Layer 5 of a small transformer language model trained on English Wikipedia (11 layers, counted from 0, width 128).
Take only the direct path to the model's output, skipping the later layers: a vector added to the residual stream pushes a token's score in proportion to its dot product with that token's output vector.

Output vectors of the tokens that the questions are about. A number n stands for n times 0.013.
"→": 0 -9 -49 -18 -10 35 -38 8 19 16 9 -3 8 -3 12 27 10 39 -28 16 2 -22 16 22 -12 1 -44 32 2 -23 33 25 9 -24 7 3 -2 -23 -4 -20 -9 27 6 -10 29 39 -56 7 -14 -17 7 -3 -18 -47 -2 51 -8 37 -32 -5 -1 -30 -8 -7 3 -7 54 -40 -73 9 -1 -19 43 55 -25 85 52 34 -20 37 67 4 8 -8 -23 -48 27 -25 -3 24 -14 45 2 -25 -7 46 40 -19 -23 -6 -43 21 -5 -21 4 -13 27 17 -16 33 43 12 60 36 -14 67 -7 -32 -49 36 -28 37 -2 -48 1 21 -15 20
"ne": -32 -5 23 2 -16 -20 -58 16 -27 22 -32 -12 4 12 14 3 12 -7 8 -6 -30 25 5 47 28 -18 -13 28 -1 -15 31 3 31 1 37 -6 18 -19 -42 26 -16 -11 -22 -33 30 40 28 -3 -5 7 14 6 3 -7 -25 14 -2 3 -1 33 -4 -5 21 -4 9 -52 -19 12 8 18 -5 55 41 0 -8 7 26 -58 15 40 -1 -10 24 29 -6 -29 12 -8 1 45 32 -49 40 3 -4 -7 16 3 20 14 27 -7 -9 -17 -50 -6 -6 -25 -18 25 16 -25 41 46 28 -2 1 -17 9 -12 -17 -27 9 -55 23 45 -12 -5
"ning": 48 13 1 2 -6 -2 -20 28 3 9 6 18 25 3 -5 44 -1 19 -2 52 3 46 2 34 36 4 -32 7 -33 -32 44 20 35 40 -13 -29 -26 25 -12 -17 -36 -26 -16 -21 -22 35 -1 -26 -11 -23 10 6 -13 9 9 62 33 50 43 6 10 -1 -29 0 5 -39 28 -15 3 14 7 59 1 9 -6 -38 39 46 -3 30 -4 9 40 0 -2 -1 35 -31 -1 1 54 -40 37 5 -28 20 64 -33 6 -22 33 -19 -14 -23 50 8 -41 28 -23 -29 6 31 13 36 -16 -34 40 -36 -67 28 -4 -14 -26 -32 66 -1 -27 -10
"ved": -4 -18 -20 -25 -15 18 20 -22 1 3 26 -22 24 -11 -24 60 -14 10 -9 4 7 9 -45 13 69 4 40 33 -20 19 -7 18 20 32 -3 -7 -6 -35 -9 7 6 23 -9 -77 -34 13 -37 32 -27 -10 16 -30 21 21 36 14 -49 28 20 3 -18 -27 20 21 11 0 13 -17 -3 58 2 24 9 -49 -18 -2 67 -5 -8 39 23 24 78 34 -60 -28 19 8 -2 41 26 -23 -17 -12 -5 -17 -21 -32 30 -11 -14 23 4 -7 -47 -7 29 -9 -30 33 39 -33 -6 -18 -8 18 -5 28 -22 -22 7 -30 -25 -7 -13 -8 0 -5
"ative": 7 11 -34 42 9 14 -47 -43 -46 14 57 -11 55 49 27 27 23 56 30 32 -30 -5 -26 15 18 7 -7 33 -16 -24 42 24 -2 -3 0 47 -3 28 14 22 17 18 18 -57 -52 19 -34 16 68 -23 0 4 -27 -17 -9 4 -28 40 -9 -3 -5 -14 9 16 37 -14 -43 -2 15 31 -75 -5 -7 21 18 -29 65 38 4 -3 54 32 49 -6 -31 -14 -27 36 -2 5 8 40 32 -24 41 -16 23 -9 -15 -31 -17 20 15 0 -33 20 -3 21 -31 -6 9 -29 -47 -15 -10 37 42 15 1 48 2 9 -35 8 26 2 15 -9
"ct": 19 -11 0 7 -36 -5 22 -33 -39 -4 26 -18 52 38 -9 57 6 -14 8 2 -11 -45 37 7 -36 -34 -4 -28 -14 32 43 -43 -22 -23 -15 -11 0 31 -49 7 -40 -24 -18 19 -10 -39 -12 -34 -14 -31 14 -4 -30 7 14 16 -45 41 22 -30 -29 -44 -6 4 12 -25 2 -45 17 -3 -41 -6 6 -4 -18 -2 45 27 5 33 -20 9 41 -29 0 -55 29 2 -1 47 40 51 -18 13 -9 5 36 43 -9 -14 -15 7 -27 -1 -9 -31 13 -21 -10 -16 34 -51 4 -5 -62 11 -5 13 -35 23 -25 22 -41 -13 -18 17 -18 51
"cle": 0 24 28 0 -37 11 28 33 -13 8 -30 1 39 -6 -3 -7 1 32 20 -15 10 -2 -22 8 37 33 26 8 21 -96 29 20 -23 18 -18 37 17 9 -32 -9 24 -17 -11 -17 5 3 -7 -4 -1 -30 -7 -4 -37 -19 34 33 -16 -15 -7 7 -27 -52 5 3 66 -23 4 -14 -16 -16 -10 23 -2 -16 2 -9 57 18 -34 18 -14 10 23 41 11 18 47 -10 0 31 -9 59 -3 -62 1 -5 13 12 16 19 51 17 -4 -17 -8 39 22 6 -53 -17 57 7 -3 9 14 95 -5 -44 13 40 -18 -5 -33 -41 0 35 -45 45
"ish": 21 -6 -16 4 4 16 10 -12 -10 34 21 18 30 12 -7 -13 11 18 -14 -47 -18 26 6 22 -1 -3 21 2 -16 6 3 -24 22 -32 16 36 -8 -26 39 35 -18 11 9 -8 -40 56 -6 18 7 -16 -32 -12 -19 48 -38 57 1 5 34 -12 11 -14 22 22 -18 -54 -23 -38 0 34 -47 19 -29 -11 -16 17 55 15 15 27 -4 34 26 -14 54 -3 -21 -26 0 -12 43 -15 4 30 -16 21 -8 -3 -7 -19 -44 -26 24 23 18 0 -47 -16 -43 22 0 -10 -34 -16 -5 23 -1 -23 -50 9 -23 -21 -22 -51 3 -32 -36 7
" video": 36 13 -35 -65 19 -23 18 -3 30 10 11 -12 15 27 -46 43 -22 15 -17 -28 6 -12 -14 -13 52 23 -16 19 3 -30 4 42 8 15 -3 21 -55 52 -16 -10 26 33 10 -14 31 5 -27 13 39 -12 -27 -34 -14 -28 -14 8 -27 20 -8 -6 16 5 4 -10 22 -12 12 -35 -26 -2 -51 -14 23 -8 -1 27 11 -4 -5 -13 -14 5 -23 45 -12 -40 22 -10 -1 -2 56 -11 36 -25 11 -2 27 23 -3 6 -21 9 20 -5 3 47 29 21 2 -4 -4 17 -13 25 0 6 13 5 -44 31 -11 -3 -47 -20 -7 -5 -20 39
" year": 43 80 -15 14 -14 -10 -7 6 5 41 -19 15 19 45 -16 43 -18 5 15 -6 43 -39 30 -7 21 -8 -1 33 -20 -26 40 -17 -30 11 -2 39 -34 -1 30 8 13 10 12 -20 -17 -24 -64 34 -13 -24 -33 18 5 -42 -19 5 -15 0 28 -23 -31 -28 -15 -35 18 4 20 -35 -37 26 -29 -16 22 -3 -11 12 11 28 -15 2 5 -12 -22 33 -7 -27 -17 -35 -2 17 -7 4 -2 18 -21 -12 1 -13 8 15 -9 4 -26 -42 18 22 10 7 -35 17 16 9 49 -20 -9 -21 21 11 -65 -17 -15 -9 -15 18 62 5 10 57
"ating": 19 -38 -26 27 23 22 -28 -23 -37 14 61 -5 44 17 -46 49 36 5 2 15 1 3 -7 6 -1 11 -18 15 2 -27 -8 16 27 29 11 73 -16 59 18 0 -6 24 37 -29 -6 -5 -39 -21 18 8 13 48 2 -47 -4 9 -70 26 12 -45 -26 21 4 4 -18 -16 -22 -7 11 22 -15 28 19 20 25 -18 69 24 -9 5 2 4 41 -16 -43 -61 4 3 -2 14 2 -29 14 12 47 -27 54 -28 9 13 34 10 -6 -15 32 0 -22 50 -23 -1 24 -22 -18 27 -30 25 49 47 23 37 5 -6 -28 -52 21 26 -32 2
"son": -10 21 13 11 12 -8 -52 41 4 -28 18 21 -24 52 -30 -11 43 21 -25 -32 -1 -8 -9 28 41 -13 -81 10 25 17 26 -26 -11 48 23 3 7 12 20 -4 3 15 1 -16 -11 21 14 41 20 2 -7 2 18 34 -16 -21 4 -7 -27 -10 -50 -2 -41 -21 17 -42 8 20 15 -2 20 -14 7 -8 -8 -8 28 18 -18 15 -22 1 49 26 -36 2 -33 -19 -1 35 67 6 39 -45 1 19 -42 -9 32 14 25 14 -25 -22 -4 -29 14 -41 -3 -16 -16 20 -24 -13 -37 0 38 13 -19 -1 -18 23 -7 -39 -23 -54 13 8
"⋅": -4 -18 -10 -7 -35 42 3 22 32 -17 43 8 -2 5 8 58 16 32 -54 3 37 -45 -37 9 39 15 -9 40 2 -57 57 -8 8 -30 -27 -9 -35 70 -2 5 35 68 -20 -11 -2 50 -29 12 -2 -40 21 -1 -34 -10 -13 19 3 33 -11 -13 -30 -8 3 -41 30 -37 25 -24 -27 33 -35 -13 21 33 -10 3 72 19 12 23 49 8 50 27 -6 -52 -8 -17 -4 15 -25 15 -2 -22 -27 -10 58 4 -66 -6 -11 50 -34 -13 -50 9 44 32 -38 24 10 -21 -9 48 -18 -6 21 -10 16 32 11 22 -25 8 8 -32 -5 17
"arch": -5 -13 -4 4 -18 9 13 -30 27 28 -22 41 25 38 -4 -10 24 -1 37 -29 17 -2 -30 19 -33 -17 -30 -45 25 24 26 -33 -11 -9 -13 32 3 -20 -19 -20 -29 2 5 10 45 25 -62 -28 25 5 21 -16 -34 -17 -23 21 -38 35 10 -4 -14 -52 -13 -63 4 -27 -9 19 -50 7 -21 16 4 -11 -28 -17 54 7 -15 26 -24 6 48 8 -65 -53 -18 8 -1 9 15 9 19 2 -12 19 -15 8 -49 -9 22 45 -11 -34 -6 25 18 9 -19 -28 16 -14 43 -12 -18 51 28 11 -14 -8 -3 -13 -20 -52 27 5 -20 8
"”": -10 33 -61 -4 -42 29 18 -8 16 5 13 37 6 3 -21 -12 16 44 -67 -22 -11 -15 -8 36 49 -3 -38 -2 -6 -25 -36 34 -38 1 -27 67 -44 60 -21 -49 54 11 -36 -28 0 28 -13 5 -8 12 -8 -21 16 7 4 78 -62 51 -11 -5 -2 11 -35 0 11 -16 42 26 -19 -13 26 46 36 7 -18 50 14 38 25 35 32 38 48 61 -58 -22 30 -63 -2 52 15 89 -2 -57 18 39 72 -25 38 -65 -33 -10 -26 11 -47 -6 17 46 -3 -22 26 -19 0 -15 22 53 26 -21 -48 22 2 22 -3 9 90 22 -53 40
"tin": 12 33 19 -34 -5 -45 -5 38 47 -18 21 51 -23 4 1 39 0 -2 -29 -12 13 -10 -15 39 33 53 -17 32 -18 -30 43 -10 2 -41 -3 -6 3 29 -11 10 -29 9 -24 -18 46 37 7 15 20 6 -8 5 57 19 15 12 -11 -12 8 -12 -8 40 -18 -6 33 11 -39 5 0 20 -22 4 44 -24 -24 -35 56 23 1 42 1 22 35 26 31 -7 48 17 -1 48 40 -12 18 -32 -32 -8 36 36 -12 -3 2 5 -48 -1 -39 -41 69 -16 10 24 2 8 29 22 -55 26 9 -1 16 2 6 3 -2 -36 18 -4 -14 6
"ator": 4 -12 -44 -7 31 4 -9 -3 -21 -19 39 -20 53 2 -11 13 34 -21 1 6 -18 -2 -55 31 -14 1 -30 37 -16 -29 29 11 22 -7 -2 60 8 59 -26 2 9 16 10 -47 -11 -3 -29 8 -5 -38 30 62 -11 -28 0 8 -44 -12 12 -9 -8 20 8 6 2 34 -21 13 16 22 -19 59 14 53 14 -15 74 -11 -33 -18 3 45 58 -11 16 13 -27 -2 -2 1 32 4 50 -35 21 51 26 -12 -1 -7 1 7 9 2 -28 52 -6 21 -32 4 22 -3 -7 -21 -28 23 6 31 -6 54 -51 18 -9 -9 11 -31 -13 14
"ell": 1 -30 -7 17 18 -5 -27 -3 -10 6 -19 25 32 -13 -1 -40 21 28 -4 -35 26 2 -21 4 -11 24 -27 -27 -9 4 -1 -1 1 -17 -13 30 -27 -7 20 17 5 4 -43 -30 37 30 -34 -21 5 -7 -19 3 -4 44 -14 14 22 17 -1 -5 4 -13 -1 -22 23 -35 -13 5 32 28 -13 43 0 21 -3 2 47 17 12 -27 -5 30 -9 -7 4 25 8 43 -1 -33 27 -13 -20 -39 -32 -14 12 -12 10 -5 -7 60 -37 -26 -1 -6 2 0 19 -11 -20 13 -18 54 5 27 5 11 -50 54 -48 -22 2 -20 1 24 -17 -7
"ful": 20 48 1 -46 8 4 9 -24 -45 16 36 -7 32 54 16 -17 -34 45 -30 -2 -41 -3 3 -35 -14 27 -29 63 49 2 10 3 32 25 -23 29 31 8 -3 -39 -17 -40 20 -23 15 28 -41 37 29 -11 -33 3 19 13 30 23 -37 20 30 -17 -19 31 -26 14 13 -60 30 21 -7 65 16 4 -2 30 -7 -13 53 -10 8 52 21 16 4 34 -44 -16 -6 -30 0 36 25 6 47 -5 15 -11 34 -28 0 1 -40 11 -21 -24 -2 21 46 43 -76 -46 -29 27 4 -20 -5 -22 -7 -66 -16 10 -20 21 -51 -7 -5 27 -33 21
"ual": 46 35 -12 13 -5 -47 -13 -15 -19 -29 38 -8 23 25 9 12 -52 -38 -9 5 30 12 -56 -2 -30 -6 -13 -41 -18 -29 30 -1 -4 -34 7 30 -39 -4 -9 26 -19 13 -3 -35 -2 17 -38 12 7 -7 -24 -42 1 -37 50 -1 -6 47 -15 -31 -42 3 -6 -13 16 -5 -20 -11 -41 11 -14 30 -2 -10 26 -16 86 73 4 -7 38 -22 1 23 11 -35 23 28 0 6 -18 10 22 6 57 40 30 -50 13 -20 -42 3 -17 -3 -50 -5 6 26 7 17 -20 1 -5 -45 -44 35 4 29 -31 6 18 -14 -12 19 33 -45 -46 7
"i": 11 -14 39 -23 16 -8 11 -4 -14 -2 -22 3 -13 -28 28 13 9 -14 7 -21 16 -71 12 19 -18 -9 9 -13 31 -33 -7 20 0 -23 7 -3 9 1 28 8 6 -16 -10 -47 16 -38 24 -5 54 25 11 3 21 4 4 -11 -34 6 -23 12 14 48 17 -1 -35 3 3 -6 14 -24 49 2 -18 -37 31 -3 22 -11 -24 12 -8 -7 0 -14 32 8 -18 27 1 -2 5 9 11 -22 -22 44 -33 -15 -9 15 -34 -14 13 -17 39 -20 13 17 -24 -10 -4 -12 -16 10 4 13 13 1 -27 6 -41 -26 15 -38 7 1 -33 10

Each question shows what one neuron of this layer's MLP adds at an activation of 1. A number n stands for n times 0.0069.

n122: 3 11 -9 7 -20 29 -7 -38 6 32 -6 -10 2 20 27 3 15 -54 32 8 -27 -4 3 12 -7 6 -9 32 -19 39 -5 54 -13 -36 -38 6 -1 10 -16 39 8 -36 -45 -25 10 -28 -15 14 1 -15 12 1 14 -5 29 -11 -25 -5 -4 0 17 -14 -5 3 -5 -3 -11 0 6 12 -13 27 -36 13 -36 -13 35 -7 -5 21 18 -13 3 8 31 -28 17 4 -19 -3 -45 -23 -3 21 14 56 -23 12 12 -1 -40 -8 -4 4 16 -5 -5 16 7 -5 12 12 9 -57 -15 -6 5 10 -17 19 15 -3 -25 35 9 16 8 -36
Which of these tokens does it push down most? "son"

n268: -12 -5 -23 47 -16 -5 -19 15 -20 -28 -7 -18 1 6 -62 7 -44 -14 -43 -13 2 50 -6 16 -41 -32 43 33 -46 -18 -35 12 -20 -4 -11 13 -17 -19 7 -2 -24 -15 10 26 -28 15 8 35 -26 -5 -1 -9 -3 -16 12 -7 17 -27 26 9 -3 9 8 9 1 -20 33 30 -14 1 10 1 17 -31 43 -14 22 -19 8 -5 -36 -26 -8 8 -58 -20 41 13 3 5 -46 0 -2 7 43 18 -29 -2 5 -12 26 -27 -19 21 29 -23 -17 -8 -2 56 -10 6 16 6 4 27 -12 7 27 11 -34 15 -49 0 1 -1 27 21
Which of these tokens does it push up most? "ual"

n196: -9 33 -12 11 2 39 -4 7 -26 -12 -36 -24 1 25 18 38 21 -43 -6 -3 -10 39 2 29 36 -38 17 39 -36 33 -37 43 9 16 16 -26 -21 6 11 18 40 6 8 -9 -13 0 5 19 -46 27 39 7 3 5 20 0 -33 -16 -4 -27 4 -8 -11 -37 3 15 -24 15 -20 29 30 11 26 -15 28 3 29 13 -12 22 39 9 3 -11 23 5 -10 -1 -7 13 4 14 -25 -20 23 7 -3 -32 -1 38 1 -9 9 -38 -22 -19 12 -4 -12 -32 -1 21 -31 7 -6 -13 -15 20 7 1 4 -29 -17 7 -1 -10 -49 -13
Which of these tokens does it push up most? "ved"

n172: 21 -14 0 -34 17 -9 -17 29 9 -5 3 -5 16 30 -35 -12 -3 16 -21 -46 4 18 -41 -23 -3 -12 28 2 -5 24 -16 3 28 -85 35 -11 -4 -23 32 -6 0 19 -23 19 20 14 12 -18 8 1 38 37 -24 12 12 12 1 -39 -30 1 6 25 15 26 43 -6 -9 24 29 -6 -4 -10 4 -6 16 -40 -29 -6 -9 5 -9 21 -5 -7 2 -14 17 5 -10 3 -22 3 7 -37 6 32 24 -10 14 -16 6 37 -33 2 -20 -33 24 -20 20 30 11 15 8 31 -1 -15 -6 -15 37 -4 18 5 13 -6 -27 48 -22 3
Which of these tokens does it push up most? "tin"

n230: -2 -31 -1 -31 -12 -44 -10 22 11 23 4 15 24 35 -7 -19 31 11 9 -13 -19 26 -3 -13 30 25 -10 -10 20 -19 0 -32 2 -43 -21 -25 12 11 -1 -16 15 -26 -18 -23 -8 54 0 27 -30 18 5 -11 56 -10 22 10 -18 -6 3 3 -4 -5 -10 -27 6 7 28 15 11 -55 -21 -32 0 38 -41 -8 26 26 -17 30 16 -21 11 -17 -1 18 20 -15 12 -15 13 -26 -3 -14 -40 -17 -21 -8 -19 -22 44 -1 -25 -15 -3 -47 3 -18 -3 -22 2 -4 -16 -57 -12 -4 13 -50 -8 6 3 -35 -17 -7 0 21 52 -22
Which of these tokens does it push up most? "tin"

n189: 1 -15 -16 -22 -16 -37 24 9 -32 -28 4 17 30 -1 -12 12 -15 -6 -23 27 10 7 0 19 5 21 -5 18 -20 -27 23 -27 -1 -39 17 -8 -27 42 -4 53 -23 -21 -29 16 19 34 -11 -11 -14 20 2 23 10 35 40 -26 10 4 -5 8 -5 -5 -32 -9 -12 14 -13 -23 20 -11 -1 -21 -12 5 -7 -20 15 10 -4 -5 -21 6 -32 6 20 20 -17 23 -8 -37 22 11 9 5 20 -10 1 41 -17 13 -40 -7 -18 6 -28 -29 -20 21 29 31 -4 9 -8 8 17 33 -5 -15 -21 -24 12 -7 -25 -6 -5 -38 21 9
Which of these tokens does it push up most? "tin"

n246: -49 -26 -20 57 30 -3 -15 -21 -5 -33 -3 -2 39 21 -35 27 4 -22 1 31 -13 19 -8 -11 -36 18 -21 -8 -42 -32 32 24 4 -10 -10 6 27 -13 -43 -4 38 5 29 61 -6 10 23 -13 21 23 -10 -10 -21 -34 -38 13 -21 -13 15 25 5 -11 -11 -8 8 21 -4 24 -11 -7 12 12 24 3 -50 17 -30 6 10 13 -41 -14 33 41 25 2 8 -7 19 -39 6 -37 -4 -24 -17 39 -15 34 -18 -19 -4 -12 6 31 -49 26 1 -4 -34 3 -1 -33 14 -10 -17 -6 -12 -28 6 24 30 4 -40 -7 15 -43 -22 -34
Which three tokens does it push up most, strongest first? "ator", "arch", "ne"

n168: 13 1 36 22 -37 -11 -9 3 -21 -29 -15 0 -10 -6 8 21 -7 7 -32 13 21 -15 -27 -1 -38 -13 2 -2 15 -23 -39 18 -6 -25 33 36 -4 -4 -47 -40 -21 23 -15 -43 -18 -58 20 -21 -8 -2 6 -9 -3 9 18 8 -4 15 -32 -54 9 -5 3 -39 -14 -7 12 8 -33 11 2 14 -13 8 27 11 -23 42 3 27 -13 33 -22 9 29 -2 8 2 19 1 30 -9 -13 -30 28 36 -11 3 -8 10 0 1 2 1 -24 -8 -1 16 7 11 -31 7 -11 -6 -22 21 30 0 -29 -7 8 6 -6 -16 34 6 -5 10
Which two tokens does it push up most, strongest first? "ual", "”"

n46: -19 1 30 -22 -20 -14 23 -31 -13 48 2 -15 17 13 15 -2 -2 -4 -18 18 -25 -27 23 -17 -42 -13 -23 -26 -12 -27 -15 2 -3 31 14 -20 -3 19 9 9 19 4 2 -4 -4 42 -12 -12 4 -20 -18 16 11 -24 12 -42 -5 30 19 -10 -20 -14 -2 -10 4 29 -18 5 12 -6 -9 -32 -33 27 -14 46 12 9 -2 3 -18 5 1 -13 -5 -26 21 15 51 16 12 8 -7 -7 0 -20 16 -75 8 14 -20 16 31 5 -30 -18 -6 -4 -14 -1 -1 -25 25 -22 -32 6 -2 -13 16 -6 5 7 -5 2 8 24 39 6
Which of these tokens does it push down most? "ning"

n203: 7 2 18 28 -32 19 33 12 -33 -23 3 -15 11 19 -24 -4 -2 -34 -1 -17 15 28 0 15 5 0 41 -11 -19 1 30 -11 0 -19 -19 -11 -4 -22 21 -11 -1 10 2 18 -11 13 14 -24 9 -19 6 18 -15 -8 19 35 -6 24 -21 29 28 47 44 -42 40 21 6 3 18 -6 -37 -5 31 32 1 -14 41 -4 -22 24 -20 -3 16 -22 41 25 9 17 20 -12 -31 -13 9 -31 -20 23 14 1 -13 22 7 18 -26 14 -29 -2 -19 -5 4 -36 63 -7 -2 19 -20 8 17 12 10 32 -17 25 19 -48 25 4 -6 -6
Which of these tokens does it push down most? "ful"

n301: 7 -13 -41 -5 11 7 29 25 -9 -23 1 23 12 -8 29 -16 9 1 -7 6 -49 42 -13 1 -1 -48 -7 40 -51 -12 15 34 -12 -23 -10 23 5 -5 19 28 -33 45 -12 33 -11 -31 1 -4 20 3 30 -12 -10 -1 0 -35 6 18 40 3 23 1 8 20 0 20 -21 -9 15 11 2 31 21 32 10 2 70 -8 -5 -20 -11 -6 -1 8 -29 -5 24 -1 -3 -4 13 -32 33 7 3 9 -18 -4 3 6 -22 20 75 10 -8 -14 1 -48 12 -4 27 34 -11 -28 -8 -10 -5 -24 -5 17 -1 -16 14 3 3 60 3 -54
Which of these tokens does it push down most? " year"

n314: -39 -6 44 -4 20 -6 -13 32 -5 37 7 15 -22 3 -11 -27 7 -19 12 6 -24 5 41 -12 -11 -6 -24 7 0 9 26 -21 18 10 -19 -32 -42 -9 5 10 -18 -3 -8 5 35 -33 6 -12 15 4 24 0 -27 18 -24 -24 15 35 -28 12 1 -12 11 13 7 29 -6 -19 -5 14 4 -20 -29 1 3 -21 30 31 -5 9 21 21 10 1 -8 22 -11 -20 -52 5 -20 -16 23 20 -9 13 21 32 -7 22 14 -15 -52 -19 21 -22 13 12 3 10 -13 -37 -32 -13 -42 2 16 9 -2 11 -13 -4 16 18 9 -11 36 19
Which of these tokens does it push down most? "”"

n17: 8 20 31 21 27 16 -30 -12 -34 -14 -19 -36 -1 -53 14 -21 23 -9 -12 48 12 -23 9 -29 17 -20 20 -23 -45 24 6 -4 15 -10 -3 21 -14 -14 18 -6 23 8 -2 40 72 -18 -29 13 -58 6 20 26 -5 43 10 7 22 14 -16 19 25 6 -3 -48 -18 -61 -11 5 33 -14 9 -9 -12 -5 4 -12 -11 1 -19 -25 27 30 26 4 17 -13 -13 47 -6 -17 15 -2 4 -13 -2 3 -4 1 -4 -8 -24 -5 -11 -17 10 5 -22 -13 42 -10 8 16 -3 45 -5 36 -28 11 -17 38 31 -4 17 28 9 30 31 35
Which of these tokens does it push up most? "ell"

n171: 15 -16 -17 21 -21 8 37 -10 5 -2 -35 33 -21 61 -9 -31 17 -16 0 -11 -22 -12 34 33 -34 12 33 3 -12 37 10 -3 -10 -25 6 -22 -4 -45 -7 -26 9 -10 13 -16 -5 4 -33 17 33 -37 -1 21 -23 -13 25 28 -31 36 1 -17 3 4 -23 22 -8 -1 -3 -3 20 -13 -31 -51 65 -15 -18 29 -40 0 21 -17 0 15 -15 -13 17 -20 -9 -31 20 8 -17 12 -53 -6 -21 43 -26 -12 -12 12 -6 -10 -1 13 -30 -34 0 13 10 22 3 -25 -6 -15 13 6 1 13 14 31 -2 -9 -33 -23 -17 -5 -3 -11
Which of these tokens does it push up most? "ct"

n175: -17 7 4 -46 32 -3 1 -26 12 7 34 -44 4 -29 -17 33 -17 13 21 -26 20 -3 39 9 -20 -3 -10 6 -10 -23 -12 -4 27 -21 -7 -13 2 24 9 11 43 -34 6 -11 16 28 -72 -20 -9 15 -24 22 -13 -23 31 47 -13 -34 -20 18 8 5 5 -3 19 -50 5 31 -8 1 29 -1 -5 -15 -11 2 5 -21 -13 53 -1 3 16 12 -1 -13 -23 4 -9 -12 -24 -43 6 -46 -25 -39 2 51 17 -7 -8 -4 -22 3 1 -25 -11 7 20 10 32 1 28 6 3 4 -24 1 4 30 0 2 8 1 20 -32 -21 21
Which of these tokens does it push up most? "→"

n155: 1 15 -22 -4 -5 -4 14 -29 19 -15 -44 38 17 24 -5 1 0 -2 23 -1 10 47 22 47 -5 37 -25 41 6 -24 -58 -27 8 6 19 5 28 -20 -14 8 14 -5 -36 -7 18 14 15 -25 -5 18 3 -3 -7 -9 4 10 -14 -42 -2 -40 16 9 -2 32 -15 -20 12 -6 -17 -12 -34 12 -4 6 39 7 3 -23 -21 -1 -11 -16 -15 1 -1 39 -23 0 16 6 -6 4 -12 6 -10 9 -39 -12 7 -17 3 -15 -39 -3 30 -3 2 34 22 -35 -2 -2 -44 -1 -51 -26 -21 10 -22 -36 29 -32 -8 -1 33 -40 49 12
Which of these tokens does it push down most? "⋅"

n51: -21 -15 -23 17 -5 29 -47 5 26 10 41 1 -10 2 -7 37 -7 -7 -45 -22 -2 -9 10 13 -13 -12 -19 -18 14 1 -23 -3 -5 -14 -31 -39 7 -12 5 5 -5 -18 -11 16 -25 7 39 -8 -41 -9 10 -13 2 -39 -23 5 -22 -63 -45 -19 -42 -24 3 -40 -14 -22 4 -32 4 36 16 -2 -11 6 54 -14 -27 21 37 25 -18 -5 5 -10 -1 -3 21 15 32 -7 -3 9 21 -25 -10 -16 -16 -14 23 4 -43 -39 -4 18 9 13 -7 18 -42 -2 9 3 -23 4 17 21 23 21 -12 -24 -22 -16 -44 -32 -42 2 21 32
Which of these tokens does it push up most? "son"

n296: 20 8 44 -13 -1 -2 -26 -5 -18 -15 -4 -27 10 -30 -47 19 6 23 32 -34 -3 13 -2 24 -5 17 -39 -16 35 -17 13 0 15 -11 16 0 26 1 7 -22 23 7 5 -12 27 -1 5 -12 22 -20 -30 -1 -23 5 12 4 17 20 30 -6 14 1 20 -3 -35 -5 14 -7 37 12 -7 34 -26 -10 47 -31 0 -16 11 -30 3 -2 73 11 32 -11 -10 -4 -6 0 -11 -16 23 -15 -7 16 -25 5 30 3 27 -25 -10 63 15 12 -16 -7 -3 -13 -42 -5 27 33 -16 72 -15 -13 -12 10 4 41 12 8 -12 17 2 3
Which of these tokens does it push down most? " year"

n16: 2 7 3 -29 -23 -15 -16 9 -27 -13 -17 -19 22 -7 -16 15 -12 -7 6 13 14 -11 -1 38 -24 -29 -14 -13 29 18 8 -4 -21 48 21 2 -4 -16 38 -10 11 13 -8 5 24 -8 -7 -19 5 -22 27 41 1 10 -23 -4 -18 15 -8 -10 -1 1 4 6 0 -7 -17 -1 -5 20 1 9 22 23 42 -5 44 -8 -12 13 -12 30 2 -32 -20 10 1 18 -20 55 -3 7 10 2 39 8 5 -12 -29 -5 10 -20 -22 3 -8 -31 -14 -33 -12 -2 18 -43 -14 18 -8 50 -14 14 -20 9 -43 26 -9 -9 17 -27 -40 29
Which of these tokens does it push down most? " video"

n48: -30 -31 -6 15 27 39 3 -39 -7 4 -2 2 12 -30 -16 -27 28 -14 -3 17 46 -25 -28 -13 -35 18 -11 25 9 -10 15 14 10 -12 22 -19 -30 -1 -1 -13 7 -13 15 7 2 5 63 -34 14 21 8 7 -49 -20 14 26 -7 15 -17 0 -8 22 -8 -29 -50 -36 -2 0 24 20 8 -10 13 -16 -4 -12 4 1 -16 31 -26 -19 -15 15 -21 -30 -25 -23 31 -9 18 -8 -5 -14 -29 9 10 18 -25 23 24 -22 5 27 44 27 18 9 35 -25 -9 24 -14 14 12 23 -43 8 -5 -38 -16 9 -5 -23 -9 30 -60 -25
Which of these tokens does it push down most? " year"

n231: 13 25 16 14 -21 -14 -21 1 -1 -23 32 -21 -27 13 14 31 -5 48 -9 -9 -43 21 24 6 -7 4 -1 -19 14 -7 18 -24 6 -20 46 19 -6 21 -27 33 -13 -1 22 4 -1 13 -8 -36 2 5 -17 20 11 -13 22 2 -19 -14 21 3 -20 29 -9 -12 -1 -13 -1 -12 28 -40 36 25 -2 43 0 -12 23 -1 31 -31 -31 -18 -8 -9 26 -5 -22 37 21 13 -5 6 17 5 7 30 31 -18 51 14 -53 7 13 11 18 -17 19 40 34 -37 17 7 -14 -9 -13 -30 -33 15 -22 -29 6 -33 11 34 8 -3 1 -13
Which of these tokens does it push up most? "ual"

n87: 22 20 14 -7 32 -7 26 -33 -12 -56 -7 23 -32 61 1 -11 -30 -19 24 29 23 21 -16 12 -9 -6 -21 0 -20 -9 -25 -27 -28 20 7 -42 1 -17 -3 -2 17 24 5 -33 -25 22 16 -1 -36 5 -7 -8 -10 -7 -14 3 21 4 0 -53 -55 11 -15 -5 24 20 -22 -10 -28 -64 16 -1 -39 -36 5 -18 37 9 44 44 -24 -28 30 1 17 18 17 -19 -21 7 3 -10 22 40 8 -11 0 32 -22 -40 -31 -12 17 -9 9 -3 -13 -12 -34 25 -11 -22 -7 -26 -2 -6 22 -16 2 19 21 28 24 -37 11 35 19 -1
Which of these tokens does it push down most? "ell"

n270: 6 27 30 -19 -17 9 25 2 3 76 49 -7 27 0 -3 -30 39 9 -7 59 -19 -11 28 -30 -4 1 -4 1 -35 57 14 -1 1 -9 10 -46 26 -2 -28 -7 -11 -24 -3 -23 -16 19 16 18 25 -8 -3 -6 -10 -36 2 6 25 -5 -22 -9 6 -1 10 -11 -23 -21 -22 5 18 17 41 -20 -5 -11 -2 20 -9 29 -18 25 -12 -27 -8 -7 -24 -2 22 -23 8 16 -3 28 32 -13 -21 42 4 -12 -32 -49 3 -18 25 -3 -25 35 -19 19 8 -14 -41 -31 -13 -39 -30 -23 13 -12 1 -10 -1 -21 9 -5 6 47 -1 -18
Which two tokens does it push up most, strongest first? "ful", "ning"